Layer 4 of a small transformer language model trained on English Wikipedia (8 layers, counted from 0, width 128).
A neuron's activation on a vector x is GELU(weights . x + bias), where the dot is the dot product.

Input weights of the MLP neurons that the questions are about. A number n stands for (n - 500) times 0.0016.
n12 (bias -0.067): 375,681,458,656,645,480,621,368,648,667,442,438,389,387,478,548,415,409,472,509,518,472,461,617,563,557,252,395,529,587,561,491,490,479,459,328,455,587,275,491,474,570,398,661,449,531,743,516,564,640,559,580,512,639,486,459,491,718,573,399,678,489,449,490,570,503,462,494,377,451,479,424,390,497,497,565,497,515,479,430,331,399,440,584,264,604,594,509,589,450,320,434,484,356,417,534,435,652,395,361,581,497,515,593,488,369,478,526,613,540,612,580,530,366,361,469,661,494,444,303,445,613,670,428,488,380,540,434
n22 (bias -0.073): 518,550,450,541,570,497,381,607,532,594,309,549,407,447,546,512,509,422,245,491,416,503,337,598,535,542,573,472,492,494,509,824,371,450,574,423,436,558,399,733,554,587,415,422,702,396,440,704,452,445,506,444,445,428,497,512,530,417,509,631,681,479,390,569,346,637,587,339,673,374,615,536,450,527,401,549,511,555,474,383,449,425,333,635,491,551,534,370,461,521,531,497,642,478,419,482,418,529,374,492,549,439,616,320,631,690,354,556,617,545,546,669,516,476,495,494,342,597,509,476,539,446,428,571,491,506,581,732
n25 (bias -0.055): 474,598,421,471,484,536,475,498,415,483,415,430,593,573,586,492,470,456,478,435,589,614,599,519,521,391,500,412,464,493,235,498,365,487,514,572,521,451,562,406,622,539,384,370,438,573,484,524,442,488,535,459,522,423,404,440,474,472,642,580,548,452,354,558,419,494,606,485,595,667,574,632,524,428,462,416,511,470,569,523,505,495,583,438,480,482,667,687,571,585,532,476,515,388,523,451,488,460,423,604,502,490,519,651,523,620,475,593,495,358,467,495,650,386,573,653,493,406,507,310,602,579,428,522,474,490,476,485
n63 (bias -0.045): 559,395,282,428,517,647,508,472,432,479,603,576,486,468,341,467,552,437,393,436,431,651,503,480,491,511,288,328,593,497,360,494,481,410,471,552,344,571,584,400,563,473,440,557,548,735,665,637,376,666,566,520,475,386,557,559,593,419,448,552,460,487,537,467,330,473,509,563,590,461,262,482,418,376,536,328,415,380,427,540,399,572,607,464,516,511,488,600,680,470,509,553,456,377,477,493,529,556,661,673,530,411,608,573,471,509,444,494,554,431,468,794,481,500,435,537,404,284,525,590,594,602,402,332,701,409,603,344
n70 (bias -0.102): 604,511,478,578,595,505,477,455,505,513,404,601,407,567,433,706,558,495,475,474,516,520,513,540,371,564,528,410,495,570,597,681,468,495,592,411,467,584,480,556,450,558,391,368,544,451,508,764,575,609,571,443,592,548,415,548,489,380,474,417,539,404,421,356,445,567,634,494,554,462,622,511,465,593,497,408,343,458,406,377,521,442,607,477,612,381,563,339,375,423,495,538,593,560,408,494,495,419,462,456,641,229,544,614,581,537,426,423,478,380,669,598,606,497,493,632,322,378,469,563,384,550,582,551,565,630,428,347
n116 (bias -0.049): 566,342,506,592,522,445,555,741,569,373,522,623,276,595,446,498,494,453,340,608,600,675,414,568,454,643,368,505,735,458,447,468,562,381,458,480,284,425,570,537,534,574,488,359,377,550,494,506,476,563,549,658,377,551,528,552,344,503,463,528,508,508,624,574,599,453,435,573,518,414,581,415,586,512,476,464,472,520,399,288,432,426,376,590,701,447,429,454,485,401,436,563,470,429,301,413,543,506,478,632,654,539,626,484,548,382,589,464,468,567,625,574,521,527,350,476,447,577,392,450,473,720,492,351,506,580,541,454
n130 (bias -0.056): 583,471,582,510,694,754,523,502,538,385,492,562,500,536,268,615,644,662,502,490,495,451,386,482,484,478,419,459,580,571,543,636,528,516,670,485,390,432,503,554,490,543,578,513,611,448,643,727,430,619,525,435,430,572,400,384,272,467,441,417,618,500,519,555,490,465,572,511,492,426,340,550,425,418,493,351,463,485,479,518,617,473,606,517,519,482,441,637,519,513,430,601,358,536,530,396,583,516,510,536,598,405,561,384,480,495,274,512,556,528,500,486,478,463,495,448,375,414,592,352,484,494,495,396,518,511,471,673
n161 (bias -0.062): 562,443,580,452,373,706,407,598,542,500,482,419,427,556,488,616,436,468,539,564,500,446,528,558,444,630,556,560,725,536,337,577,633,411,569,649,473,441,571,714,412,468,563,465,466,484,470,634,532,365,529,546,465,570,527,389,399,404,417,536,538,361,528,434,448,541,274,389,649,593,531,290,466,561,413,468,449,497,411,400,360,506,530,521,648,263,497,452,681,483,600,537,634,615,470,472,666,611,400,562,614,474,572,516,586,435,509,476,483,352,458,545,503,477,634,609,258,513,368,382,602,611,591,509,549,483,407,425
n169 (bias -0.080): 574,422,452,536,409,503,415,625,674,646,535,435,551,595,337,533,526,603,267,547,449,522,641,535,562,321,392,403,546,557,253,608,446,447,439,413,526,419,360,571,445,573,620,488,356,648,477,490,500,528,559,337,305,447,594,632,407,465,453,558,469,332,654,407,462,447,522,528,588,399,503,605,352,597,422,512,474,330,352,517,376,324,782,531,516,569,613,344,650,444,574,521,512,554,608,509,645,533,475,476,539,380,482,440,543,521,453,517,573,497,658,548,628,467,662,426,418,517,445,431,500,613,587,487,590,503,509,312
n228 (bias -0.094): 467,455,557,642,338,722,495,469,634,601,581,518,449,456,518,402,298,494,607,447,467,621,650,448,414,446,398,377,403,707,406,515,602,401,465,523,487,472,712,633,465,606,529,515,536,514,448,520,375,423,575,440,500,600,620,566,355,512,465,457,603,457,537,370,312,471,399,676,500,578,401,491,382,449,553,423,412,239,458,538,407,530,556,447,465,594,372,541,663,478,520,393,466,322,574,509,651,506,525,554,447,518,491,666,367,364,400,406,409,471,716,659,672,585,549,463,494,489,278,400,512,633,581,450,470,439,615,378
n264 (bias -0.061): 421,389,471,558,643,430,590,545,580,317,528,628,576,486,477,411,620,578,385,550,520,495,539,586,649,414,430,475,430,388,436,355,524,366,517,354,423,447,364,606,489,586,527,529,489,646,541,397,370,644,581,492,359,444,522,509,718,560,533,697,446,451,558,573,379,444,620,566,473,497,500,423,340,523,439,488,508,522,411,426,547,618,588,553,340,568,337,598,549,465,321,514,488,603,400,502,351,500,427,659,518,263,563,513,497,489,533,422,575,563,611,434,567,408,387,465,445,572,415,451,570,545,464,518,660,599,685,274
n266 (bias -0.063): 470,464,492,608,492,516,457,611,455,448,286,633,542,574,503,465,489,494,434,549,450,438,497,462,555,544,358,421,513,558,421,461,236,475,623,588,502,549,414,764,324,561,605,642,517,521,583,669,466,480,554,450,523,492,532,425,411,548,634,466,426,405,456,564,500,544,547,422,610,738,500,600,617,533,441,568,395,468,445,476,444,355,500,474,564,590,605,598,449,440,411,601,342,380,482,485,617,571,474,580,451,460,617,424,487,503,552,605,293,333,478,599,430,632,316,526,573,534,616,592,365,506,411,344,331,587,637,535
n271 (bias -0.099): 560,542,518,505,450,542,460,485,483,648,565,482,498,360,430,502,472,535,418,610,527,562,596,421,490,565,551,461,495,467,316,458,394,222,449,434,443,609,574,474,467,495,414,442,442,488,462,411,516,405,585,553,419,490,633,517,566,556,510,492,578,284,484,584,518,547,500,406,426,517,442,592,482,489,585,573,418,564,340,604,419,487,532,454,478,726,487,599,747,561,525,445,300,233,502,518,487,534,465,453,488,557,489,578,348,508,591,517,527,274,492,450,524,431,469,519,566,498,346,437,487,482,477,470,418,363,649,533
n279 (bias -0.040): 461,574,404,358,511,519,498,534,389,615,457,414,519,550,329,471,340,340,487,580,460,545,586,489,595,364,453,700,524,413,546,444,506,442,675,481,512,406,318,366,653,657,228,403,446,572,497,392,543,415,553,360,445,481,365,310,426,473,508,630,503,482,470,440,366,548,694,447,538,540,466,534,461,589,340,515,473,475,493,421,405,520,548,553,506,449,505,482,578,652,535,629,529,710,513,567,338,688,444,462,482,410,554,500,454,405,539,503,423,519,489,572,621,566,485,506,440,500,637,531,549,487,673,512,630,405,695,417
n285 (bias -0.084): 722,580,435,445,357,483,393,472,584,500,474,517,357,383,521,571,512,395,375,376,350,575,404,659,825,441,427,456,475,329,530,470,475,487,532,569,531,577,340,506,477,551,425,467,417,503,474,506,615,686,586,376,469,395,407,643,569,623,581,659,404,326,484,415,468,595,475,357,497,513,518,372,281,524,409,335,511,520,389,445,486,512,603,575,607,534,572,364,597,418,511,697,478,591,382,518,491,468,514,339,508,466,530,405,451,611,460,455,647,383,514,578,414,527,615,619,329,458,497,533,612,574,586,382,536,558,362,367
n287 (bias -0.047): 587,456,340,475,521,417,514,439,480,323,494,654,388,543,511,539,419,567,598,355,553,570,641,377,595,438,443,462,430,482,369,519,634,500,596,527,567,452,580,622,402,425,363,400,461,544,401,509,329,463,533,487,605,643,463,439,439,606,561,315,468,565,498,433,370,515,471,529,701,494,467,569,465,639,510,557,430,538,438,308,479,450,655,628,483,437,537,417,573,500,437,467,583,316,627,502,611,631,438,453,413,427,550,625,511,443,555,484,675,410,586,515,658,444,540,662,664,229,579,428,492,484,537,489,508,433,517,411
n302 (bias -0.081): 554,482,415,469,431,512,518,480,517,470,683,458,379,254,491,415,482,546,394,583,374,523,677,586,482,477,550,370,488,655,531,521,600,376,485,273,412,459,440,464,459,475,532,663,555,523,411,726,478,503,520,488,444,569,561,497,325,468,621,480,613,393,487,598,535,573,462,577,519,536,397,549,365,654,379,563,535,375,236,420,403,457,426,508,648,387,668,389,684,553,468,455,532,471,503,544,533,591,494,530,568,387,705,631,541,356,503,494,755,404,518,426,467,555,484,497,417,334,541,690,550,597,355,744,540,342,602,331
n317 (bias -0.056): 376,427,503,459,497,503,337,617,441,485,522,566,431,410,572,486,609,426,382,389,467,462,428,514,512,555,500,469,578,424,399,442,506,552,650,667,541,521,485,624,446,479,611,521,512,417,491,692,476,530,561,517,443,440,556,417,553,494,423,343,556,452,572,484,472,986,401,580,399,341,299,406,483,465,429,440,447,546,548,401,333,441,511,514,546,511,310,631,458,426,391,613,546,587,461,518,586,526,566,622,636,401,509,523,559,566,399,547,447,354,483,658,513,598,389,431,349,395,605,403,398,473,514,454,550,363,408,451
n381 (bias -0.047): 480,643,325,593,519,427,532,479,692,622,420,396,356,520,556,537,553,512,484,547,506,487,520,503,333,508,421,483,625,388,517,577,518,409,519,434,485,358,450,472,574,558,400,439,532,500,569,547,605,524,504,525,550,419,623,482,224,552,411,604,716,441,523,541,318,520,470,632,417,450,486,693,607,437,397,482,221,316,393,591,420,350,382,524,518,601,494,566,541,624,522,554,607,433,454,500,590,435,333,487,508,471,503,509,588,683,434,459,483,481,475,545,744,509,446,529,552,492,618,529,663,477,564,443,448,407,370,392
n428 (bias -0.068): 514,689,480,508,596,529,377,623,528,511,355,508,329,553,497,538,453,312,531,522,531,553,503,459,514,489,512,520,455,481,583,441,440,505,372,696,458,483,377,492,440,605,539,395,424,567,505,602,489,387,564,369,471,591,403,459,372,272,497,554,495,457,356,859,486,573,631,459,521,580,444,605,606,642,484,425,471,420,549,601,573,264,468,613,580,438,511,697,442,571,532,461,365,366,524,412,478,433,487,536,560,445,565,435,437,536,609,543,594,500,456,405,390,628,617,634,651,434,541,543,353,503,388,368,475,609,477,671
n441 (bias -0.066): 400,538,471,747,585,574,483,446,611,391,475,429,448,317,509,602,636,685,511,463,427,484,640,480,543,555,584,348,514,314,559,353,460,477,419,514,452,440,599,500,343,488,604,521,552,629,579,506,329,602,541,544,664,619,561,619,614,559,514,506,500,411,508,645,466,544,656,628,533,509,370,631,477,614,411,425,423,500,510,548,525,532,516,578,432,566,475,427,429,450,299,555,461,392,538,414,483,379,418,432,452,479,684,288,550,586,512,376,638,328,568,454,421,427,505,512,705,456,381,307,316,543,635,370,512,453,524,558
n446 (bias -0.082): 554,408,410,548,631,478,572,484,484,431,519,551,516,386,441,615,520,398,645,475,448,527,588,531,380,396,402,417,563,464,377,575,696,390,366,620,405,488,683,503,447,459,436,488,656,492,578,434,336,539,541,360,447,483,426,576,439,506,511,685,514,544,589,570,536,536,439,557,503,396,359,468,437,573,455,417,366,497,462,296,511,480,405,731,521,503,377,476,435,621,538,337,557,307,484,513,324,580,329,443,404,381,642,637,508,446,536,651,593,467,680,524,602,404,461,560,375,278,518,436,474,632,648,407,457,465,462,533
n448 (bias -0.065): 451,591,270,372,363,430,291,585,529,605,478,385,450,433,452,575,428,437,384,486,559,343,555,534,683,589,667,482,620,472,500,386,453,510,665,554,554,153,491,590,526,542,369,562,470,570,360,384,278,464,538,489,451,549,618,401,429,401,675,438,534,388,474,575,483,720,512,611,472,577,412,435,512,539,462,700,444,388,518,514,540,470,603,527,528,492,580,512,446,587,606,305,580,665,545,473,503,377,514,567,380,503,634,480,375,558,642,542,461,444,480,428,521,560,540,451,500,649,585,536,437,534,574,313,423,428,479,500

Each question shows a token from some text and the vector x that enters the MLP there. A number n stands for (n - 500) times 0.016.

"c": 460,558,524,584,535,441,568,468,526,654,484,436,435,476,592,565,431,480,564,492,423,433,467,620,431,492,530,493,501,543,617,553,446,563,499,522,514,593,516,489,566,506,418,498,506,494,502,482,503,445,107,384,487,532,493,480,567,466,446,639,475,478,539,434,451,355,441,511,510,528,572,508,489,522,499,563,529,536,523,520,459,591,472,494,446,552,434,454,482,561,542,440,529,557,482,503,480,482,572,515,550,496,356,435,479,459,534,519,435,545,475,448,427,407,480,483,551,585,526,505,471,463,478,515,487,510,537,584
Which of these neurons fires most? n22

" re": 426,440,513,547,458,459,598,475,448,441,389,437,620,520,344,558,504,514,559,446,495,476,503,526,428,544,429,450,487,520,520,532,571,589,472,517,591,551,537,503,606,474,483,518,506,452,472,423,500,420,108,477,464,503,478,549,487,479,521,601,474,527,548,441,509,425,494,481,507,482,603,449,482,438,457,482,563,522,543,494,535,481,532,440,553,489,414,529,591,565,536,540,452,509,519,521,630,532,583,509,547,547,429,451,597,531,399,451,442,565,490,466,546,455,441,549,432,532,398,494,498,441,475,496,504,468,551,500
The two highest activations, in order: n161, n130

"h": 530,540,612,438,486,550,525,427,471,487,545,443,485,486,546,582,450,528,565,507,515,514,452,516,437,535,617,483,468,422,547,506,511,631,505,576,593,490,476,420,462,397,398,465,433,488,429,475,512,497,72,544,472,458,458,530,530,460,487,530,463,515,492,470,486,381,463,501,434,468,489,504,517,549,493,519,550,478,530,494,476,583,415,566,463,517,559,414,567,567,518,505,542,537,560,502,473,458,637,494,510,533,518,518,551,335,559,530,564,509,531,478,462,548,472,482,478,510,511,553,523,516,474,613,527,454,465,482
Which of these neurons fires most? n302

" n": 386,484,559,558,394,475,585,444,479,389,561,557,517,541,496,522,570,573,561,496,557,516,476,498,483,497,559,439,461,504,491,450,449,569,452,559,528,457,445,465,530,415,425,471,473,546,496,523,474,555,177,464,545,481,499,587,440,454,621,513,476,567,548,449,495,387,407,480,502,476,580,522,547,485,541,456,460,651,507,506,459,482,572,490,485,442,401,570,515,597,534,545,516,549,457,503,531,337,502,585,508,548,519,415,534,513,540,543,555,572,427,524,476,510,442,498,401,635,454,497,489,477,391,531,436,477,417,547
Which of these neurons fires most? n25

"ia": 449,505,544,497,494,480,507,447,431,570,428,447,540,554,513,565,503,493,518,492,437,457,456,499,509,544,664,501,502,501,552,585,407,634,474,556,617,524,522,411,485,397,495,451,518,450,478,481,501,505,49,543,549,529,454,546,509,469,479,576,444,482,522,521,539,524,507,460,493,469,570,518,523,487,514,509,575,527,496,524,555,480,439,559,484,525,399,478,405,571,500,477,607,506,535,540,461,457,514,479,531,585,370,456,541,504,476,560,439,530,494,444,456,470,471,459,476,624,531,501,456,500,439,439,433,486,490,505
Which of these neurons fires most? n22

"ff": 457,409,495,474,419,456,503,436,473,420,397,432,561,528,554,583,536,507,591,476,550,478,482,455,403,520,592,418,488,449,516,570,502,581,442,562,549,579,517,501,551,557,525,443,509,542,468,455,632,570,155,594,496,488,512,566,490,488,492,458,377,469,551,453,529,382,407,608,472,430,595,437,434,523,517,504,467,588,511,411,522,541,501,548,495,479,430,503,529,578,566,567,502,588,491,514,437,461,532,494,524,477,477,528,515,623,442,548,540,620,536,408,480,490,388,561,422,527,459,391,483,437,566,591,514,533,496,439
The most active neuron and its activation: n70, at about 0.98

" m": 485,475,471,547,460,467,588,459,471,471,521,454,568,560,499,549,506,510,565,491,497,529,469,492,463,503,502,423,524,490,490,458,479,585,459,527,497,541,534,495,585,508,473,541,554,496,533,458,418,490,101,433,503,511,616,507,470,441,506,540,488,544,517,426,494,375,513,476,541,530,490,442,489,460,512,451,617,558,531,501,598,568,527,483,381,414,469,517,531,597,583,478,522,452,496,500,513,457,565,517,507,544,558,472,495,489,450,516,495,603,509,504,393,573,463,479,402,511,502,473,436,446,409,522,558,567,516,462
The most active neuron and its activation: n63, at about 1.1

" in": 429,549,516,524,471,511,529,471,445,468,468,422,564,487,549,538,553,481,554,421,448,470,550,579,489,468,458,417,419,519,506,525,522,731,494,474,645,553,549,476,532,503,454,443,498,515,516,427,500,475,93,445,535,507,483,440,463,523,488,562,532,514,553,375,515,501,429,454,507,478,571,525,481,471,427,506,529,459,566,424,580,528,438,478,508,513,462,481,539,574,524,496,471,538,466,553,555,508,652,516,515,478,448,502,508,486,468,534,486,535,522,491,442,558,462,502,440,495,500,418,451,444,479,512,502,500,505,492
Which of these neurons fires most? n25

" |": 455,506,481,491,446,457,535,485,278,482,476,459,484,499,501,536,506,516,555,518,471,492,500,521,510,511,500,481,484,465,514,514,494,582,489,535,546,545,506,520,480,510,468,474,533,508,466,468,494,465,119,433,491,507,460,565,503,499,543,535,265,531,493,476,538,507,518,495,456,490,514,505,511,455,525,502,544,510,494,487,492,508,488,495,491,491,478,468,485,575,551,484,537,501,495,584,502,493,535,512,490,580,487,540,481,498,506,585,480,550,491,454,562,585,467,501,464,500,475,494,474,510,488,521,520,518,498,477
The two highest activations, in order: n279, n446

"al": 480,485,510,513,468,470,513,468,492,574,407,471,499,586,619,564,533,556,566,495,488,472,533,444,583,455,560,543,554,500,484,501,382,712,519,455,607,544,485,405,471,467,437,444,495,448,479,432,569,543,86,412,511,491,544,640,500,536,508,547,520,538,509,441,446,463,462,421,477,437,478,521,497,447,478,468,556,530,525,530,530,513,481,522,551,515,462,376,507,594,544,542,545,552,555,526,465,476,538,467,478,576,480,411,484,444,486,522,435,575,485,471,476,573,477,540,514,500,413,556,511,463,458,496,422,457,429,415
The most active neuron and its activation: n285, at about 1.1

"il": 513,516,527,573,431,465,470,442,452,541,455,444,507,631,512,606,515,461,611,447,511,506,464,563,568,497,588,467,427,466,486,492,541,567,588,452,660,475,495,547,495,488,411,506,585,432,428,483,568,452,115,392,501,480,526,592,501,464,504,476,519,507,515,396,498,429,471,506,473,442,547,547,538,491,464,482,503,574,528,540,514,552,529,541,392,515,526,484,465,600,565,484,544,392,556,513,466,506,518,520,489,587,501,578,532,483,514,515,461,547,408,432,507,498,484,483,462,472,472,462,456,418,472,513,464,433,517,433
Which of these neurons fires most? n287

"st": 406,476,623,508,500,561,464,465,439,539,470,536,476,546,525,550,451,564,621,601,463,432,547,454,477,457,505,405,459,547,479,502,499,641,469,489,546,555,550,493,480,521,591,453,380,477,502,457,501,520,177,454,511,486,528,514,489,496,442,545,445,473,563,422,428,429,471,561,533,396,444,479,438,490,527,527,461,520,525,555,431,588,589,496,432,460,408,497,528,578,630,442,485,411,462,555,514,488,604,527,494,544,382,495,501,443,493,566,474,572,546,466,519,529,383,546,514,585,420,434,580,476,515,486,465,555,499,484
The two highest activations, in order: n228, n169

" h": 371,540,515,447,435,559,532,491,496,498,564,478,464,528,496,576,517,493,635,543,459,533,523,540,464,517,509,468,512,527,465,491,500,553,521,599,497,564,402,365,517,462,409,514,536,464,511,524,345,481,158,481,507,496,460,519,499,473,482,485,417,536,520,439,518,349,465,442,484,420,537,519,508,479,551,530,494,518,567,580,497,505,485,405,473,487,491,504,547,590,564,474,596,498,509,506,534,389,729,551,493,564,505,507,509,511,539,520,518,499,511,577,403,445,445,445,491,516,475,507,482,565,493,593,521,426,531,425
The most active neuron and its activation: n63, at about 1.9

" to": 436,403,574,548,449,463,517,463,352,520,449,483,562,481,489,550,438,486,558,477,485,530,425,477,504,547,444,459,432,492,477,485,420,698,532,559,531,610,517,461,488,471,509,494,534,484,503,486,435,543,158,425,489,548,454,594,481,504,511,581,468,476,535,284,532,472,578,461,537,607,589,530,474,437,461,500,485,452,556,617,494,536,555,434,425,465,440,520,502,552,475,538,440,531,496,549,498,556,748,544,506,521,483,550,469,517,448,520,480,494,574,387,472,521,432,564,552,548,390,538,429,460,516,559,475,534,469,428
Which of these neurons fires most? n266

"ult": 484,565,440,492,528,473,434,495,434,558,477,485,459,584,551,583,499,454,532,526,498,503,464,482,504,482,474,436,504,472,527,520,488,636,532,553,630,517,498,433,486,532,465,504,444,459,455,505,564,477,57,362,506,521,532,547,491,451,495,549,460,472,505,513,540,435,483,490,462,470,504,504,495,468,502,508,518,581,531,534,544,519,531,567,479,434,498,482,446,595,585,492,461,479,492,516,501,500,572,532,514,562,457,520,429,514,518,602,407,510,463,491,442,486,506,535,483,550,527,478,459,509,450,496,508,602,489,488
The most active neuron and its activation: n428, at about 2.4

" 5": 468,468,520,464,440,493,564,454,422,501,526,516,411,526,508,577,548,554,502,482,522,478,533,470,485,452,565,498,573,477,544,455,468,527,515,483,502,633,496,513,484,445,518,427,553,372,411,525,517,510,93,425,501,430,604,503,483,501,425,516,457,519,569,501,546,485,531,470,472,452,501,505,558,476,522,485,493,553,477,556,459,483,506,475,527,498,431,483,481,571,480,529,552,502,525,574,604,537,564,523,503,540,484,480,480,448,491,568,497,569,492,458,462,535,460,420,470,549,457,522,467,440,449,539,513,487,491,492
Which of these neurons fires most? n317

"|": 504,458,534,483,491,475,550,402,411,502,573,517,490,446,511,565,513,524,547,544,466,463,532,472,427,425,500,495,474,485,489,499,485,512,496,502,526,594,503,408,512,523,487,480,521,499,476,542,528,475,169,415,530,500,477,459,428,466,507,504,366,520,569,561,506,482,473,496,487,491,504,474,521,515,563,519,466,467,498,489,540,423,559,544,483,515,473,511,448,577,578,479,519,584,526,592,508,520,597,525,476,544,534,453,456,427,487,534,532,554,486,418,585,536,446,438,481,490,513,501,431,559,458,445,492,457,493,445
The most active neuron and its activation: n446, at about 1.3

"\n": 494,489,530,507,461,441,622,488,472,542,485,445,520,491,378,548,520,498,550,493,445,519,454,510,440,541,503,453,482,483,541,471,499,479,462,512,548,489,544,450,539,486,467,460,448,506,527,435,654,515,208,497,495,508,488,520,482,500,425,491,508,545,535,466,543,473,468,480,461,513,550,530,490,447,521,513,479,513,477,615,469,499,514,487,441,498,483,510,503,579,581,483,491,479,466,607,545,506,499,524,482,529,467,434,473,451,476,531,501,518,538,424,463,462,456,546,533,497,411,517,463,492,434,527,504,468,477,440
The two highest activations, in order: n271, n381

" G": 422,469,546,480,504,550,600,415,477,527,524,472,457,519,562,520,427,510,592,479,543,455,481,490,527,505,610,502,496,488,494,499,480,537,510,517,493,572,494,534,530,457,484,475,490,463,446,480,490,492,66,524,469,532,501,601,580,495,465,601,449,527,537,490,496,331,509,496,497,519,526,528,493,429,568,510,574,498,465,509,460,540,462,485,479,544,491,397,500,557,573,442,519,437,477,518,529,555,528,491,492,559,435,529,542,433,476,546,455,496,472,504,483,499,491,544,556,603,430,576,468,525,481,594,456,491,494,472
Which of these neurons fires most? n228

" for": 440,395,521,558,434,432,552,432,451,499,538,424,498,448,444,546,541,574,533,440,507,482,555,532,603,514,532,428,501,557,527,519,480,717,474,410,544,526,486,472,526,465,516,448,533,464,455,476,514,534,106,530,594,568,500,494,455,493,565,537,513,530,550,503,550,474,438,449,479,448,511,387,490,484,469,549,537,558,516,411,477,513,526,479,520,482,463,518,539,585,535,549,496,521,432,531,573,499,687,511,527,487,510,421,545,463,455,491,519,533,536,526,480,559,405,460,428,539,453,522,482,459,424,496,435,473,410,473
Which of these neurons fires most? n302

" M": 505,478,455,494,508,475,615,443,488,569,553,502,526,517,532,540,433,480,559,517,485,539,509,518,465,494,620,432,485,500,526,474,441,539,515,503,503,561,490,455,552,492,479,511,525,522,523,423,569,555,108,460,504,576,550,503,516,501,480,585,449,531,521,484,398,334,498,481,495,509,497,468,514,423,563,438,560,464,497,503,610,538,473,536,372,414,518,411,560,586,535,488,553,480,527,517,506,469,535,495,479,564,512,543,527,494,499,564,449,553,459,512,453,573,476,494,442,487,505,453,453,452,459,494,506,519,477,414
Which of these neurons fires most? n63

" T": 451,528,558,471,535,468,618,465,480,483,557,554,447,558,491,546,519,487,518,496,503,510,536,486,534,516,539,439,454,531,542,414,463,554,507,618,488,601,459,515,456,504,556,507,517,497,474,487,513,541,106,452,545,463,458,518,471,508,484,482,464,540,500,366,492,334,567,461,398,487,561,613,494,471,579,504,492,542,466,552,466,532,547,455,414,462,488,499,465,564,545,454,476,476,456,519,572,533,573,518,522,590,433,522,487,439,448,565,499,555,519,482,479,603,409,524,522,491,471,467,500,481,484,553,461,547,543,387
Which of these neurons fires most? n228

" the": 405,493,465,518,555,494,484,411,373,496,492,540,519,504,413,561,517,498,535,549,491,477,487,487,490,477,484,445,484,477,496,469,503,717,471,493,518,521,540,456,548,567,501,447,491,475,524,522,491,515,121,450,555,490,499,442,453,466,443,530,499,539,543,541,484,495,497,479,503,466,441,495,519,534,488,477,455,495,534,481,516,512,532,531,506,486,457,443,465,579,576,448,492,543,467,543,480,477,854,538,520,523,526,440,535,477,488,554,562,579,489,478,504,508,419,538,480,481,464,470,478,493,418,506,482,528,475,483
The three highest activations, in order: n130, n63, n428

"n": 452,484,494,505,498,474,501,542,473,563,485,505,485,549,581,496,524,533,603,428,507,482,597,521,458,519,668,475,487,527,498,473,474,637,385,539,622,647,575,529,505,413,494,449,432,533,502,475,555,467,127,354,417,450,483,540,530,607,530,624,444,523,570,338,472,388,448,552,491,440,577,569,542,589,499,536,467,457,487,430,451,511,545,490,431,533,515,443,506,564,527,511,525,549,541,507,461,494,428,561,500,448,423,493,510,465,506,552,561,583,389,427,514,519,451,484,459,517,444,513,473,424,472,625,491,499,518,315
Which of these neurons fires most? n169

"ber": 411,481,477,500,467,481,532,456,468,474,437,418,470,526,489,578,480,495,519,499,531,458,563,509,534,488,564,414,433,561,547,541,462,614,524,486,646,532,493,497,501,416,496,480,567,380,461,522,612,520,92,489,509,451,475,511,465,462,512,546,467,473,539,397,464,449,443,475,521,542,464,531,425,517,459,469,534,559,535,448,515,430,548,495,431,444,447,491,506,598,520,503,497,488,547,520,629,468,529,477,509,545,531,564,567,466,553,612,440,575,430,519,530,544,462,595,476,518,504,475,499,548,526,528,475,484,446,440
The three highest activations, in order: n161, n287, n25

"a": 378,524,477,465,407,506,510,468,396,476,430,437,510,618,525,553,541,468,579,454,441,529,554,487,491,515,528,527,500,404,496,482,403,611,499,527,582,539,534,415,514,442,474,459,498,453,526,459,518,543,60,476,600,612,512,451,516,454,557,526,423,510,510,434,528,488,608,406,469,429,549,527,563,470,502,491,548,622,574,606,565,521,466,471,525,453,538,525,492,571,565,496,562,451,587,519,597,461,520,537,505,561,403,497,498,475,489,487,536,583,501,423,440,492,481,446,464,445,525,499,473,513,469,416,463,445,482,501
The most active neuron and its activation: n25, at about 1.4

"om": 484,473,520,537,499,437,586,393,503,505,451,509,399,461,537,593,443,566,623,479,452,480,472,617,570,513,612,448,501,520,483,438,513,573,498,509,616,538,582,514,548,419,528,476,549,403,498,456,600,535,175,522,540,567,482,521,474,470,488,415,464,580,556,478,549,416,369,425,515,475,622,407,547,475,491,571,576,477,542,499,612,492,538,471,410,527,448,377,570,538,519,477,467,437,576,517,540,385,519,449,496,587,472,500,524,418,530,534,610,615,465,483,502,552,389,524,417,397,454,484,532,501,391,491,483,474,387,480
The most active neuron and its activation: n287, at about 1.1

"t": 451,519,478,447,458,469,478,413,468,459,452,440,479,511,505,564,455,492,559,545,540,525,508,549,492,528,470,479,452,572,555,442,544,628,503,542,542,651,506,473,441,519,487,492,481,505,528,516,595,480,54,353,483,497,517,535,537,498,514,528,516,494,527,468,505,432,452,478,437,490,480,493,467,508,486,520,523,529,551,489,471,524,496,528,488,494,393,516,469,603,546,467,455,528,519,518,543,520,533,479,553,575,441,442,464,444,513,595,484,541,471,507,460,560,429,558,504,500,464,472,487,487,600,555,556,455,472,487
The most active neuron and its activation: n12, at about 0.52

" f": 384,470,467,513,445,473,588,466,428,424,461,485,646,545,510,522,539,531,540,474,528,512,517,474,555,507,467,444,472,531,444,502,424,526,483,509,487,635,512,474,549,487,503,499,578,522,431,426,459,490,166,379,505,469,466,605,436,413,552,524,443,542,538,508,461,319,490,505,458,490,527,496,541,496,520,454,583,598,552,502,525,460,533,444,512,502,402,634,531,589,551,545,496,454,479,498,555,529,602,518,492,555,449,535,577,487,506,573,419,502,446,472,477,555,456,463,553,528,507,507,467,475,481,519,545,430,591,542
The most active neuron and its activation: n25, at about 1.7

" St": 395,552,517,499,519,510,551,457,419,577,482,571,463,543,503,560,470,494,549,487,453,517,512,487,477,473,518,382,497,504,529,529,468,537,551,466,543,546,521,539,397,568,509,516,381,502,494,386,604,467,214,443,542,538,502,572,525,452,557,619,472,479,560,409,609,330,503,529,395,547,453,521,520,528,578,399,417,488,504,614,463,525,519,465,489,453,459,439,549,573,537,461,559,425,438,520,593,461,581,472,477,580,495,454,522,495,554,604,530,508,477,437,541,592,408,483,478,601,537,456,539,469,480,542,474,608,346,421
Which of these neurons fires most? n381

"1": 451,506,493,474,541,496,506,435,384,503,392,502,606,545,641,548,472,428,618,545,468,465,500,519,541,502,593,447,427,487,477,496,312,515,521,515,524,662,474,513,457,441,511,470,536,434,519,480,528,466,146,514,585,482,616,473,544,437,523,533,484,474,526,489,439,500,367,491,495,442,544,452,529,508,477,484,509,510,523,509,464,561,474,553,388,460,454,562,480,565,572,442,532,462,555,575,495,414,529,496,520,549,403,519,564,483,547,566,494,549,465,469,419,502,433,494,444,518,502,469,574,485,523,498,477,503,516,509
The most active neuron and its activation: n22, at about 0.63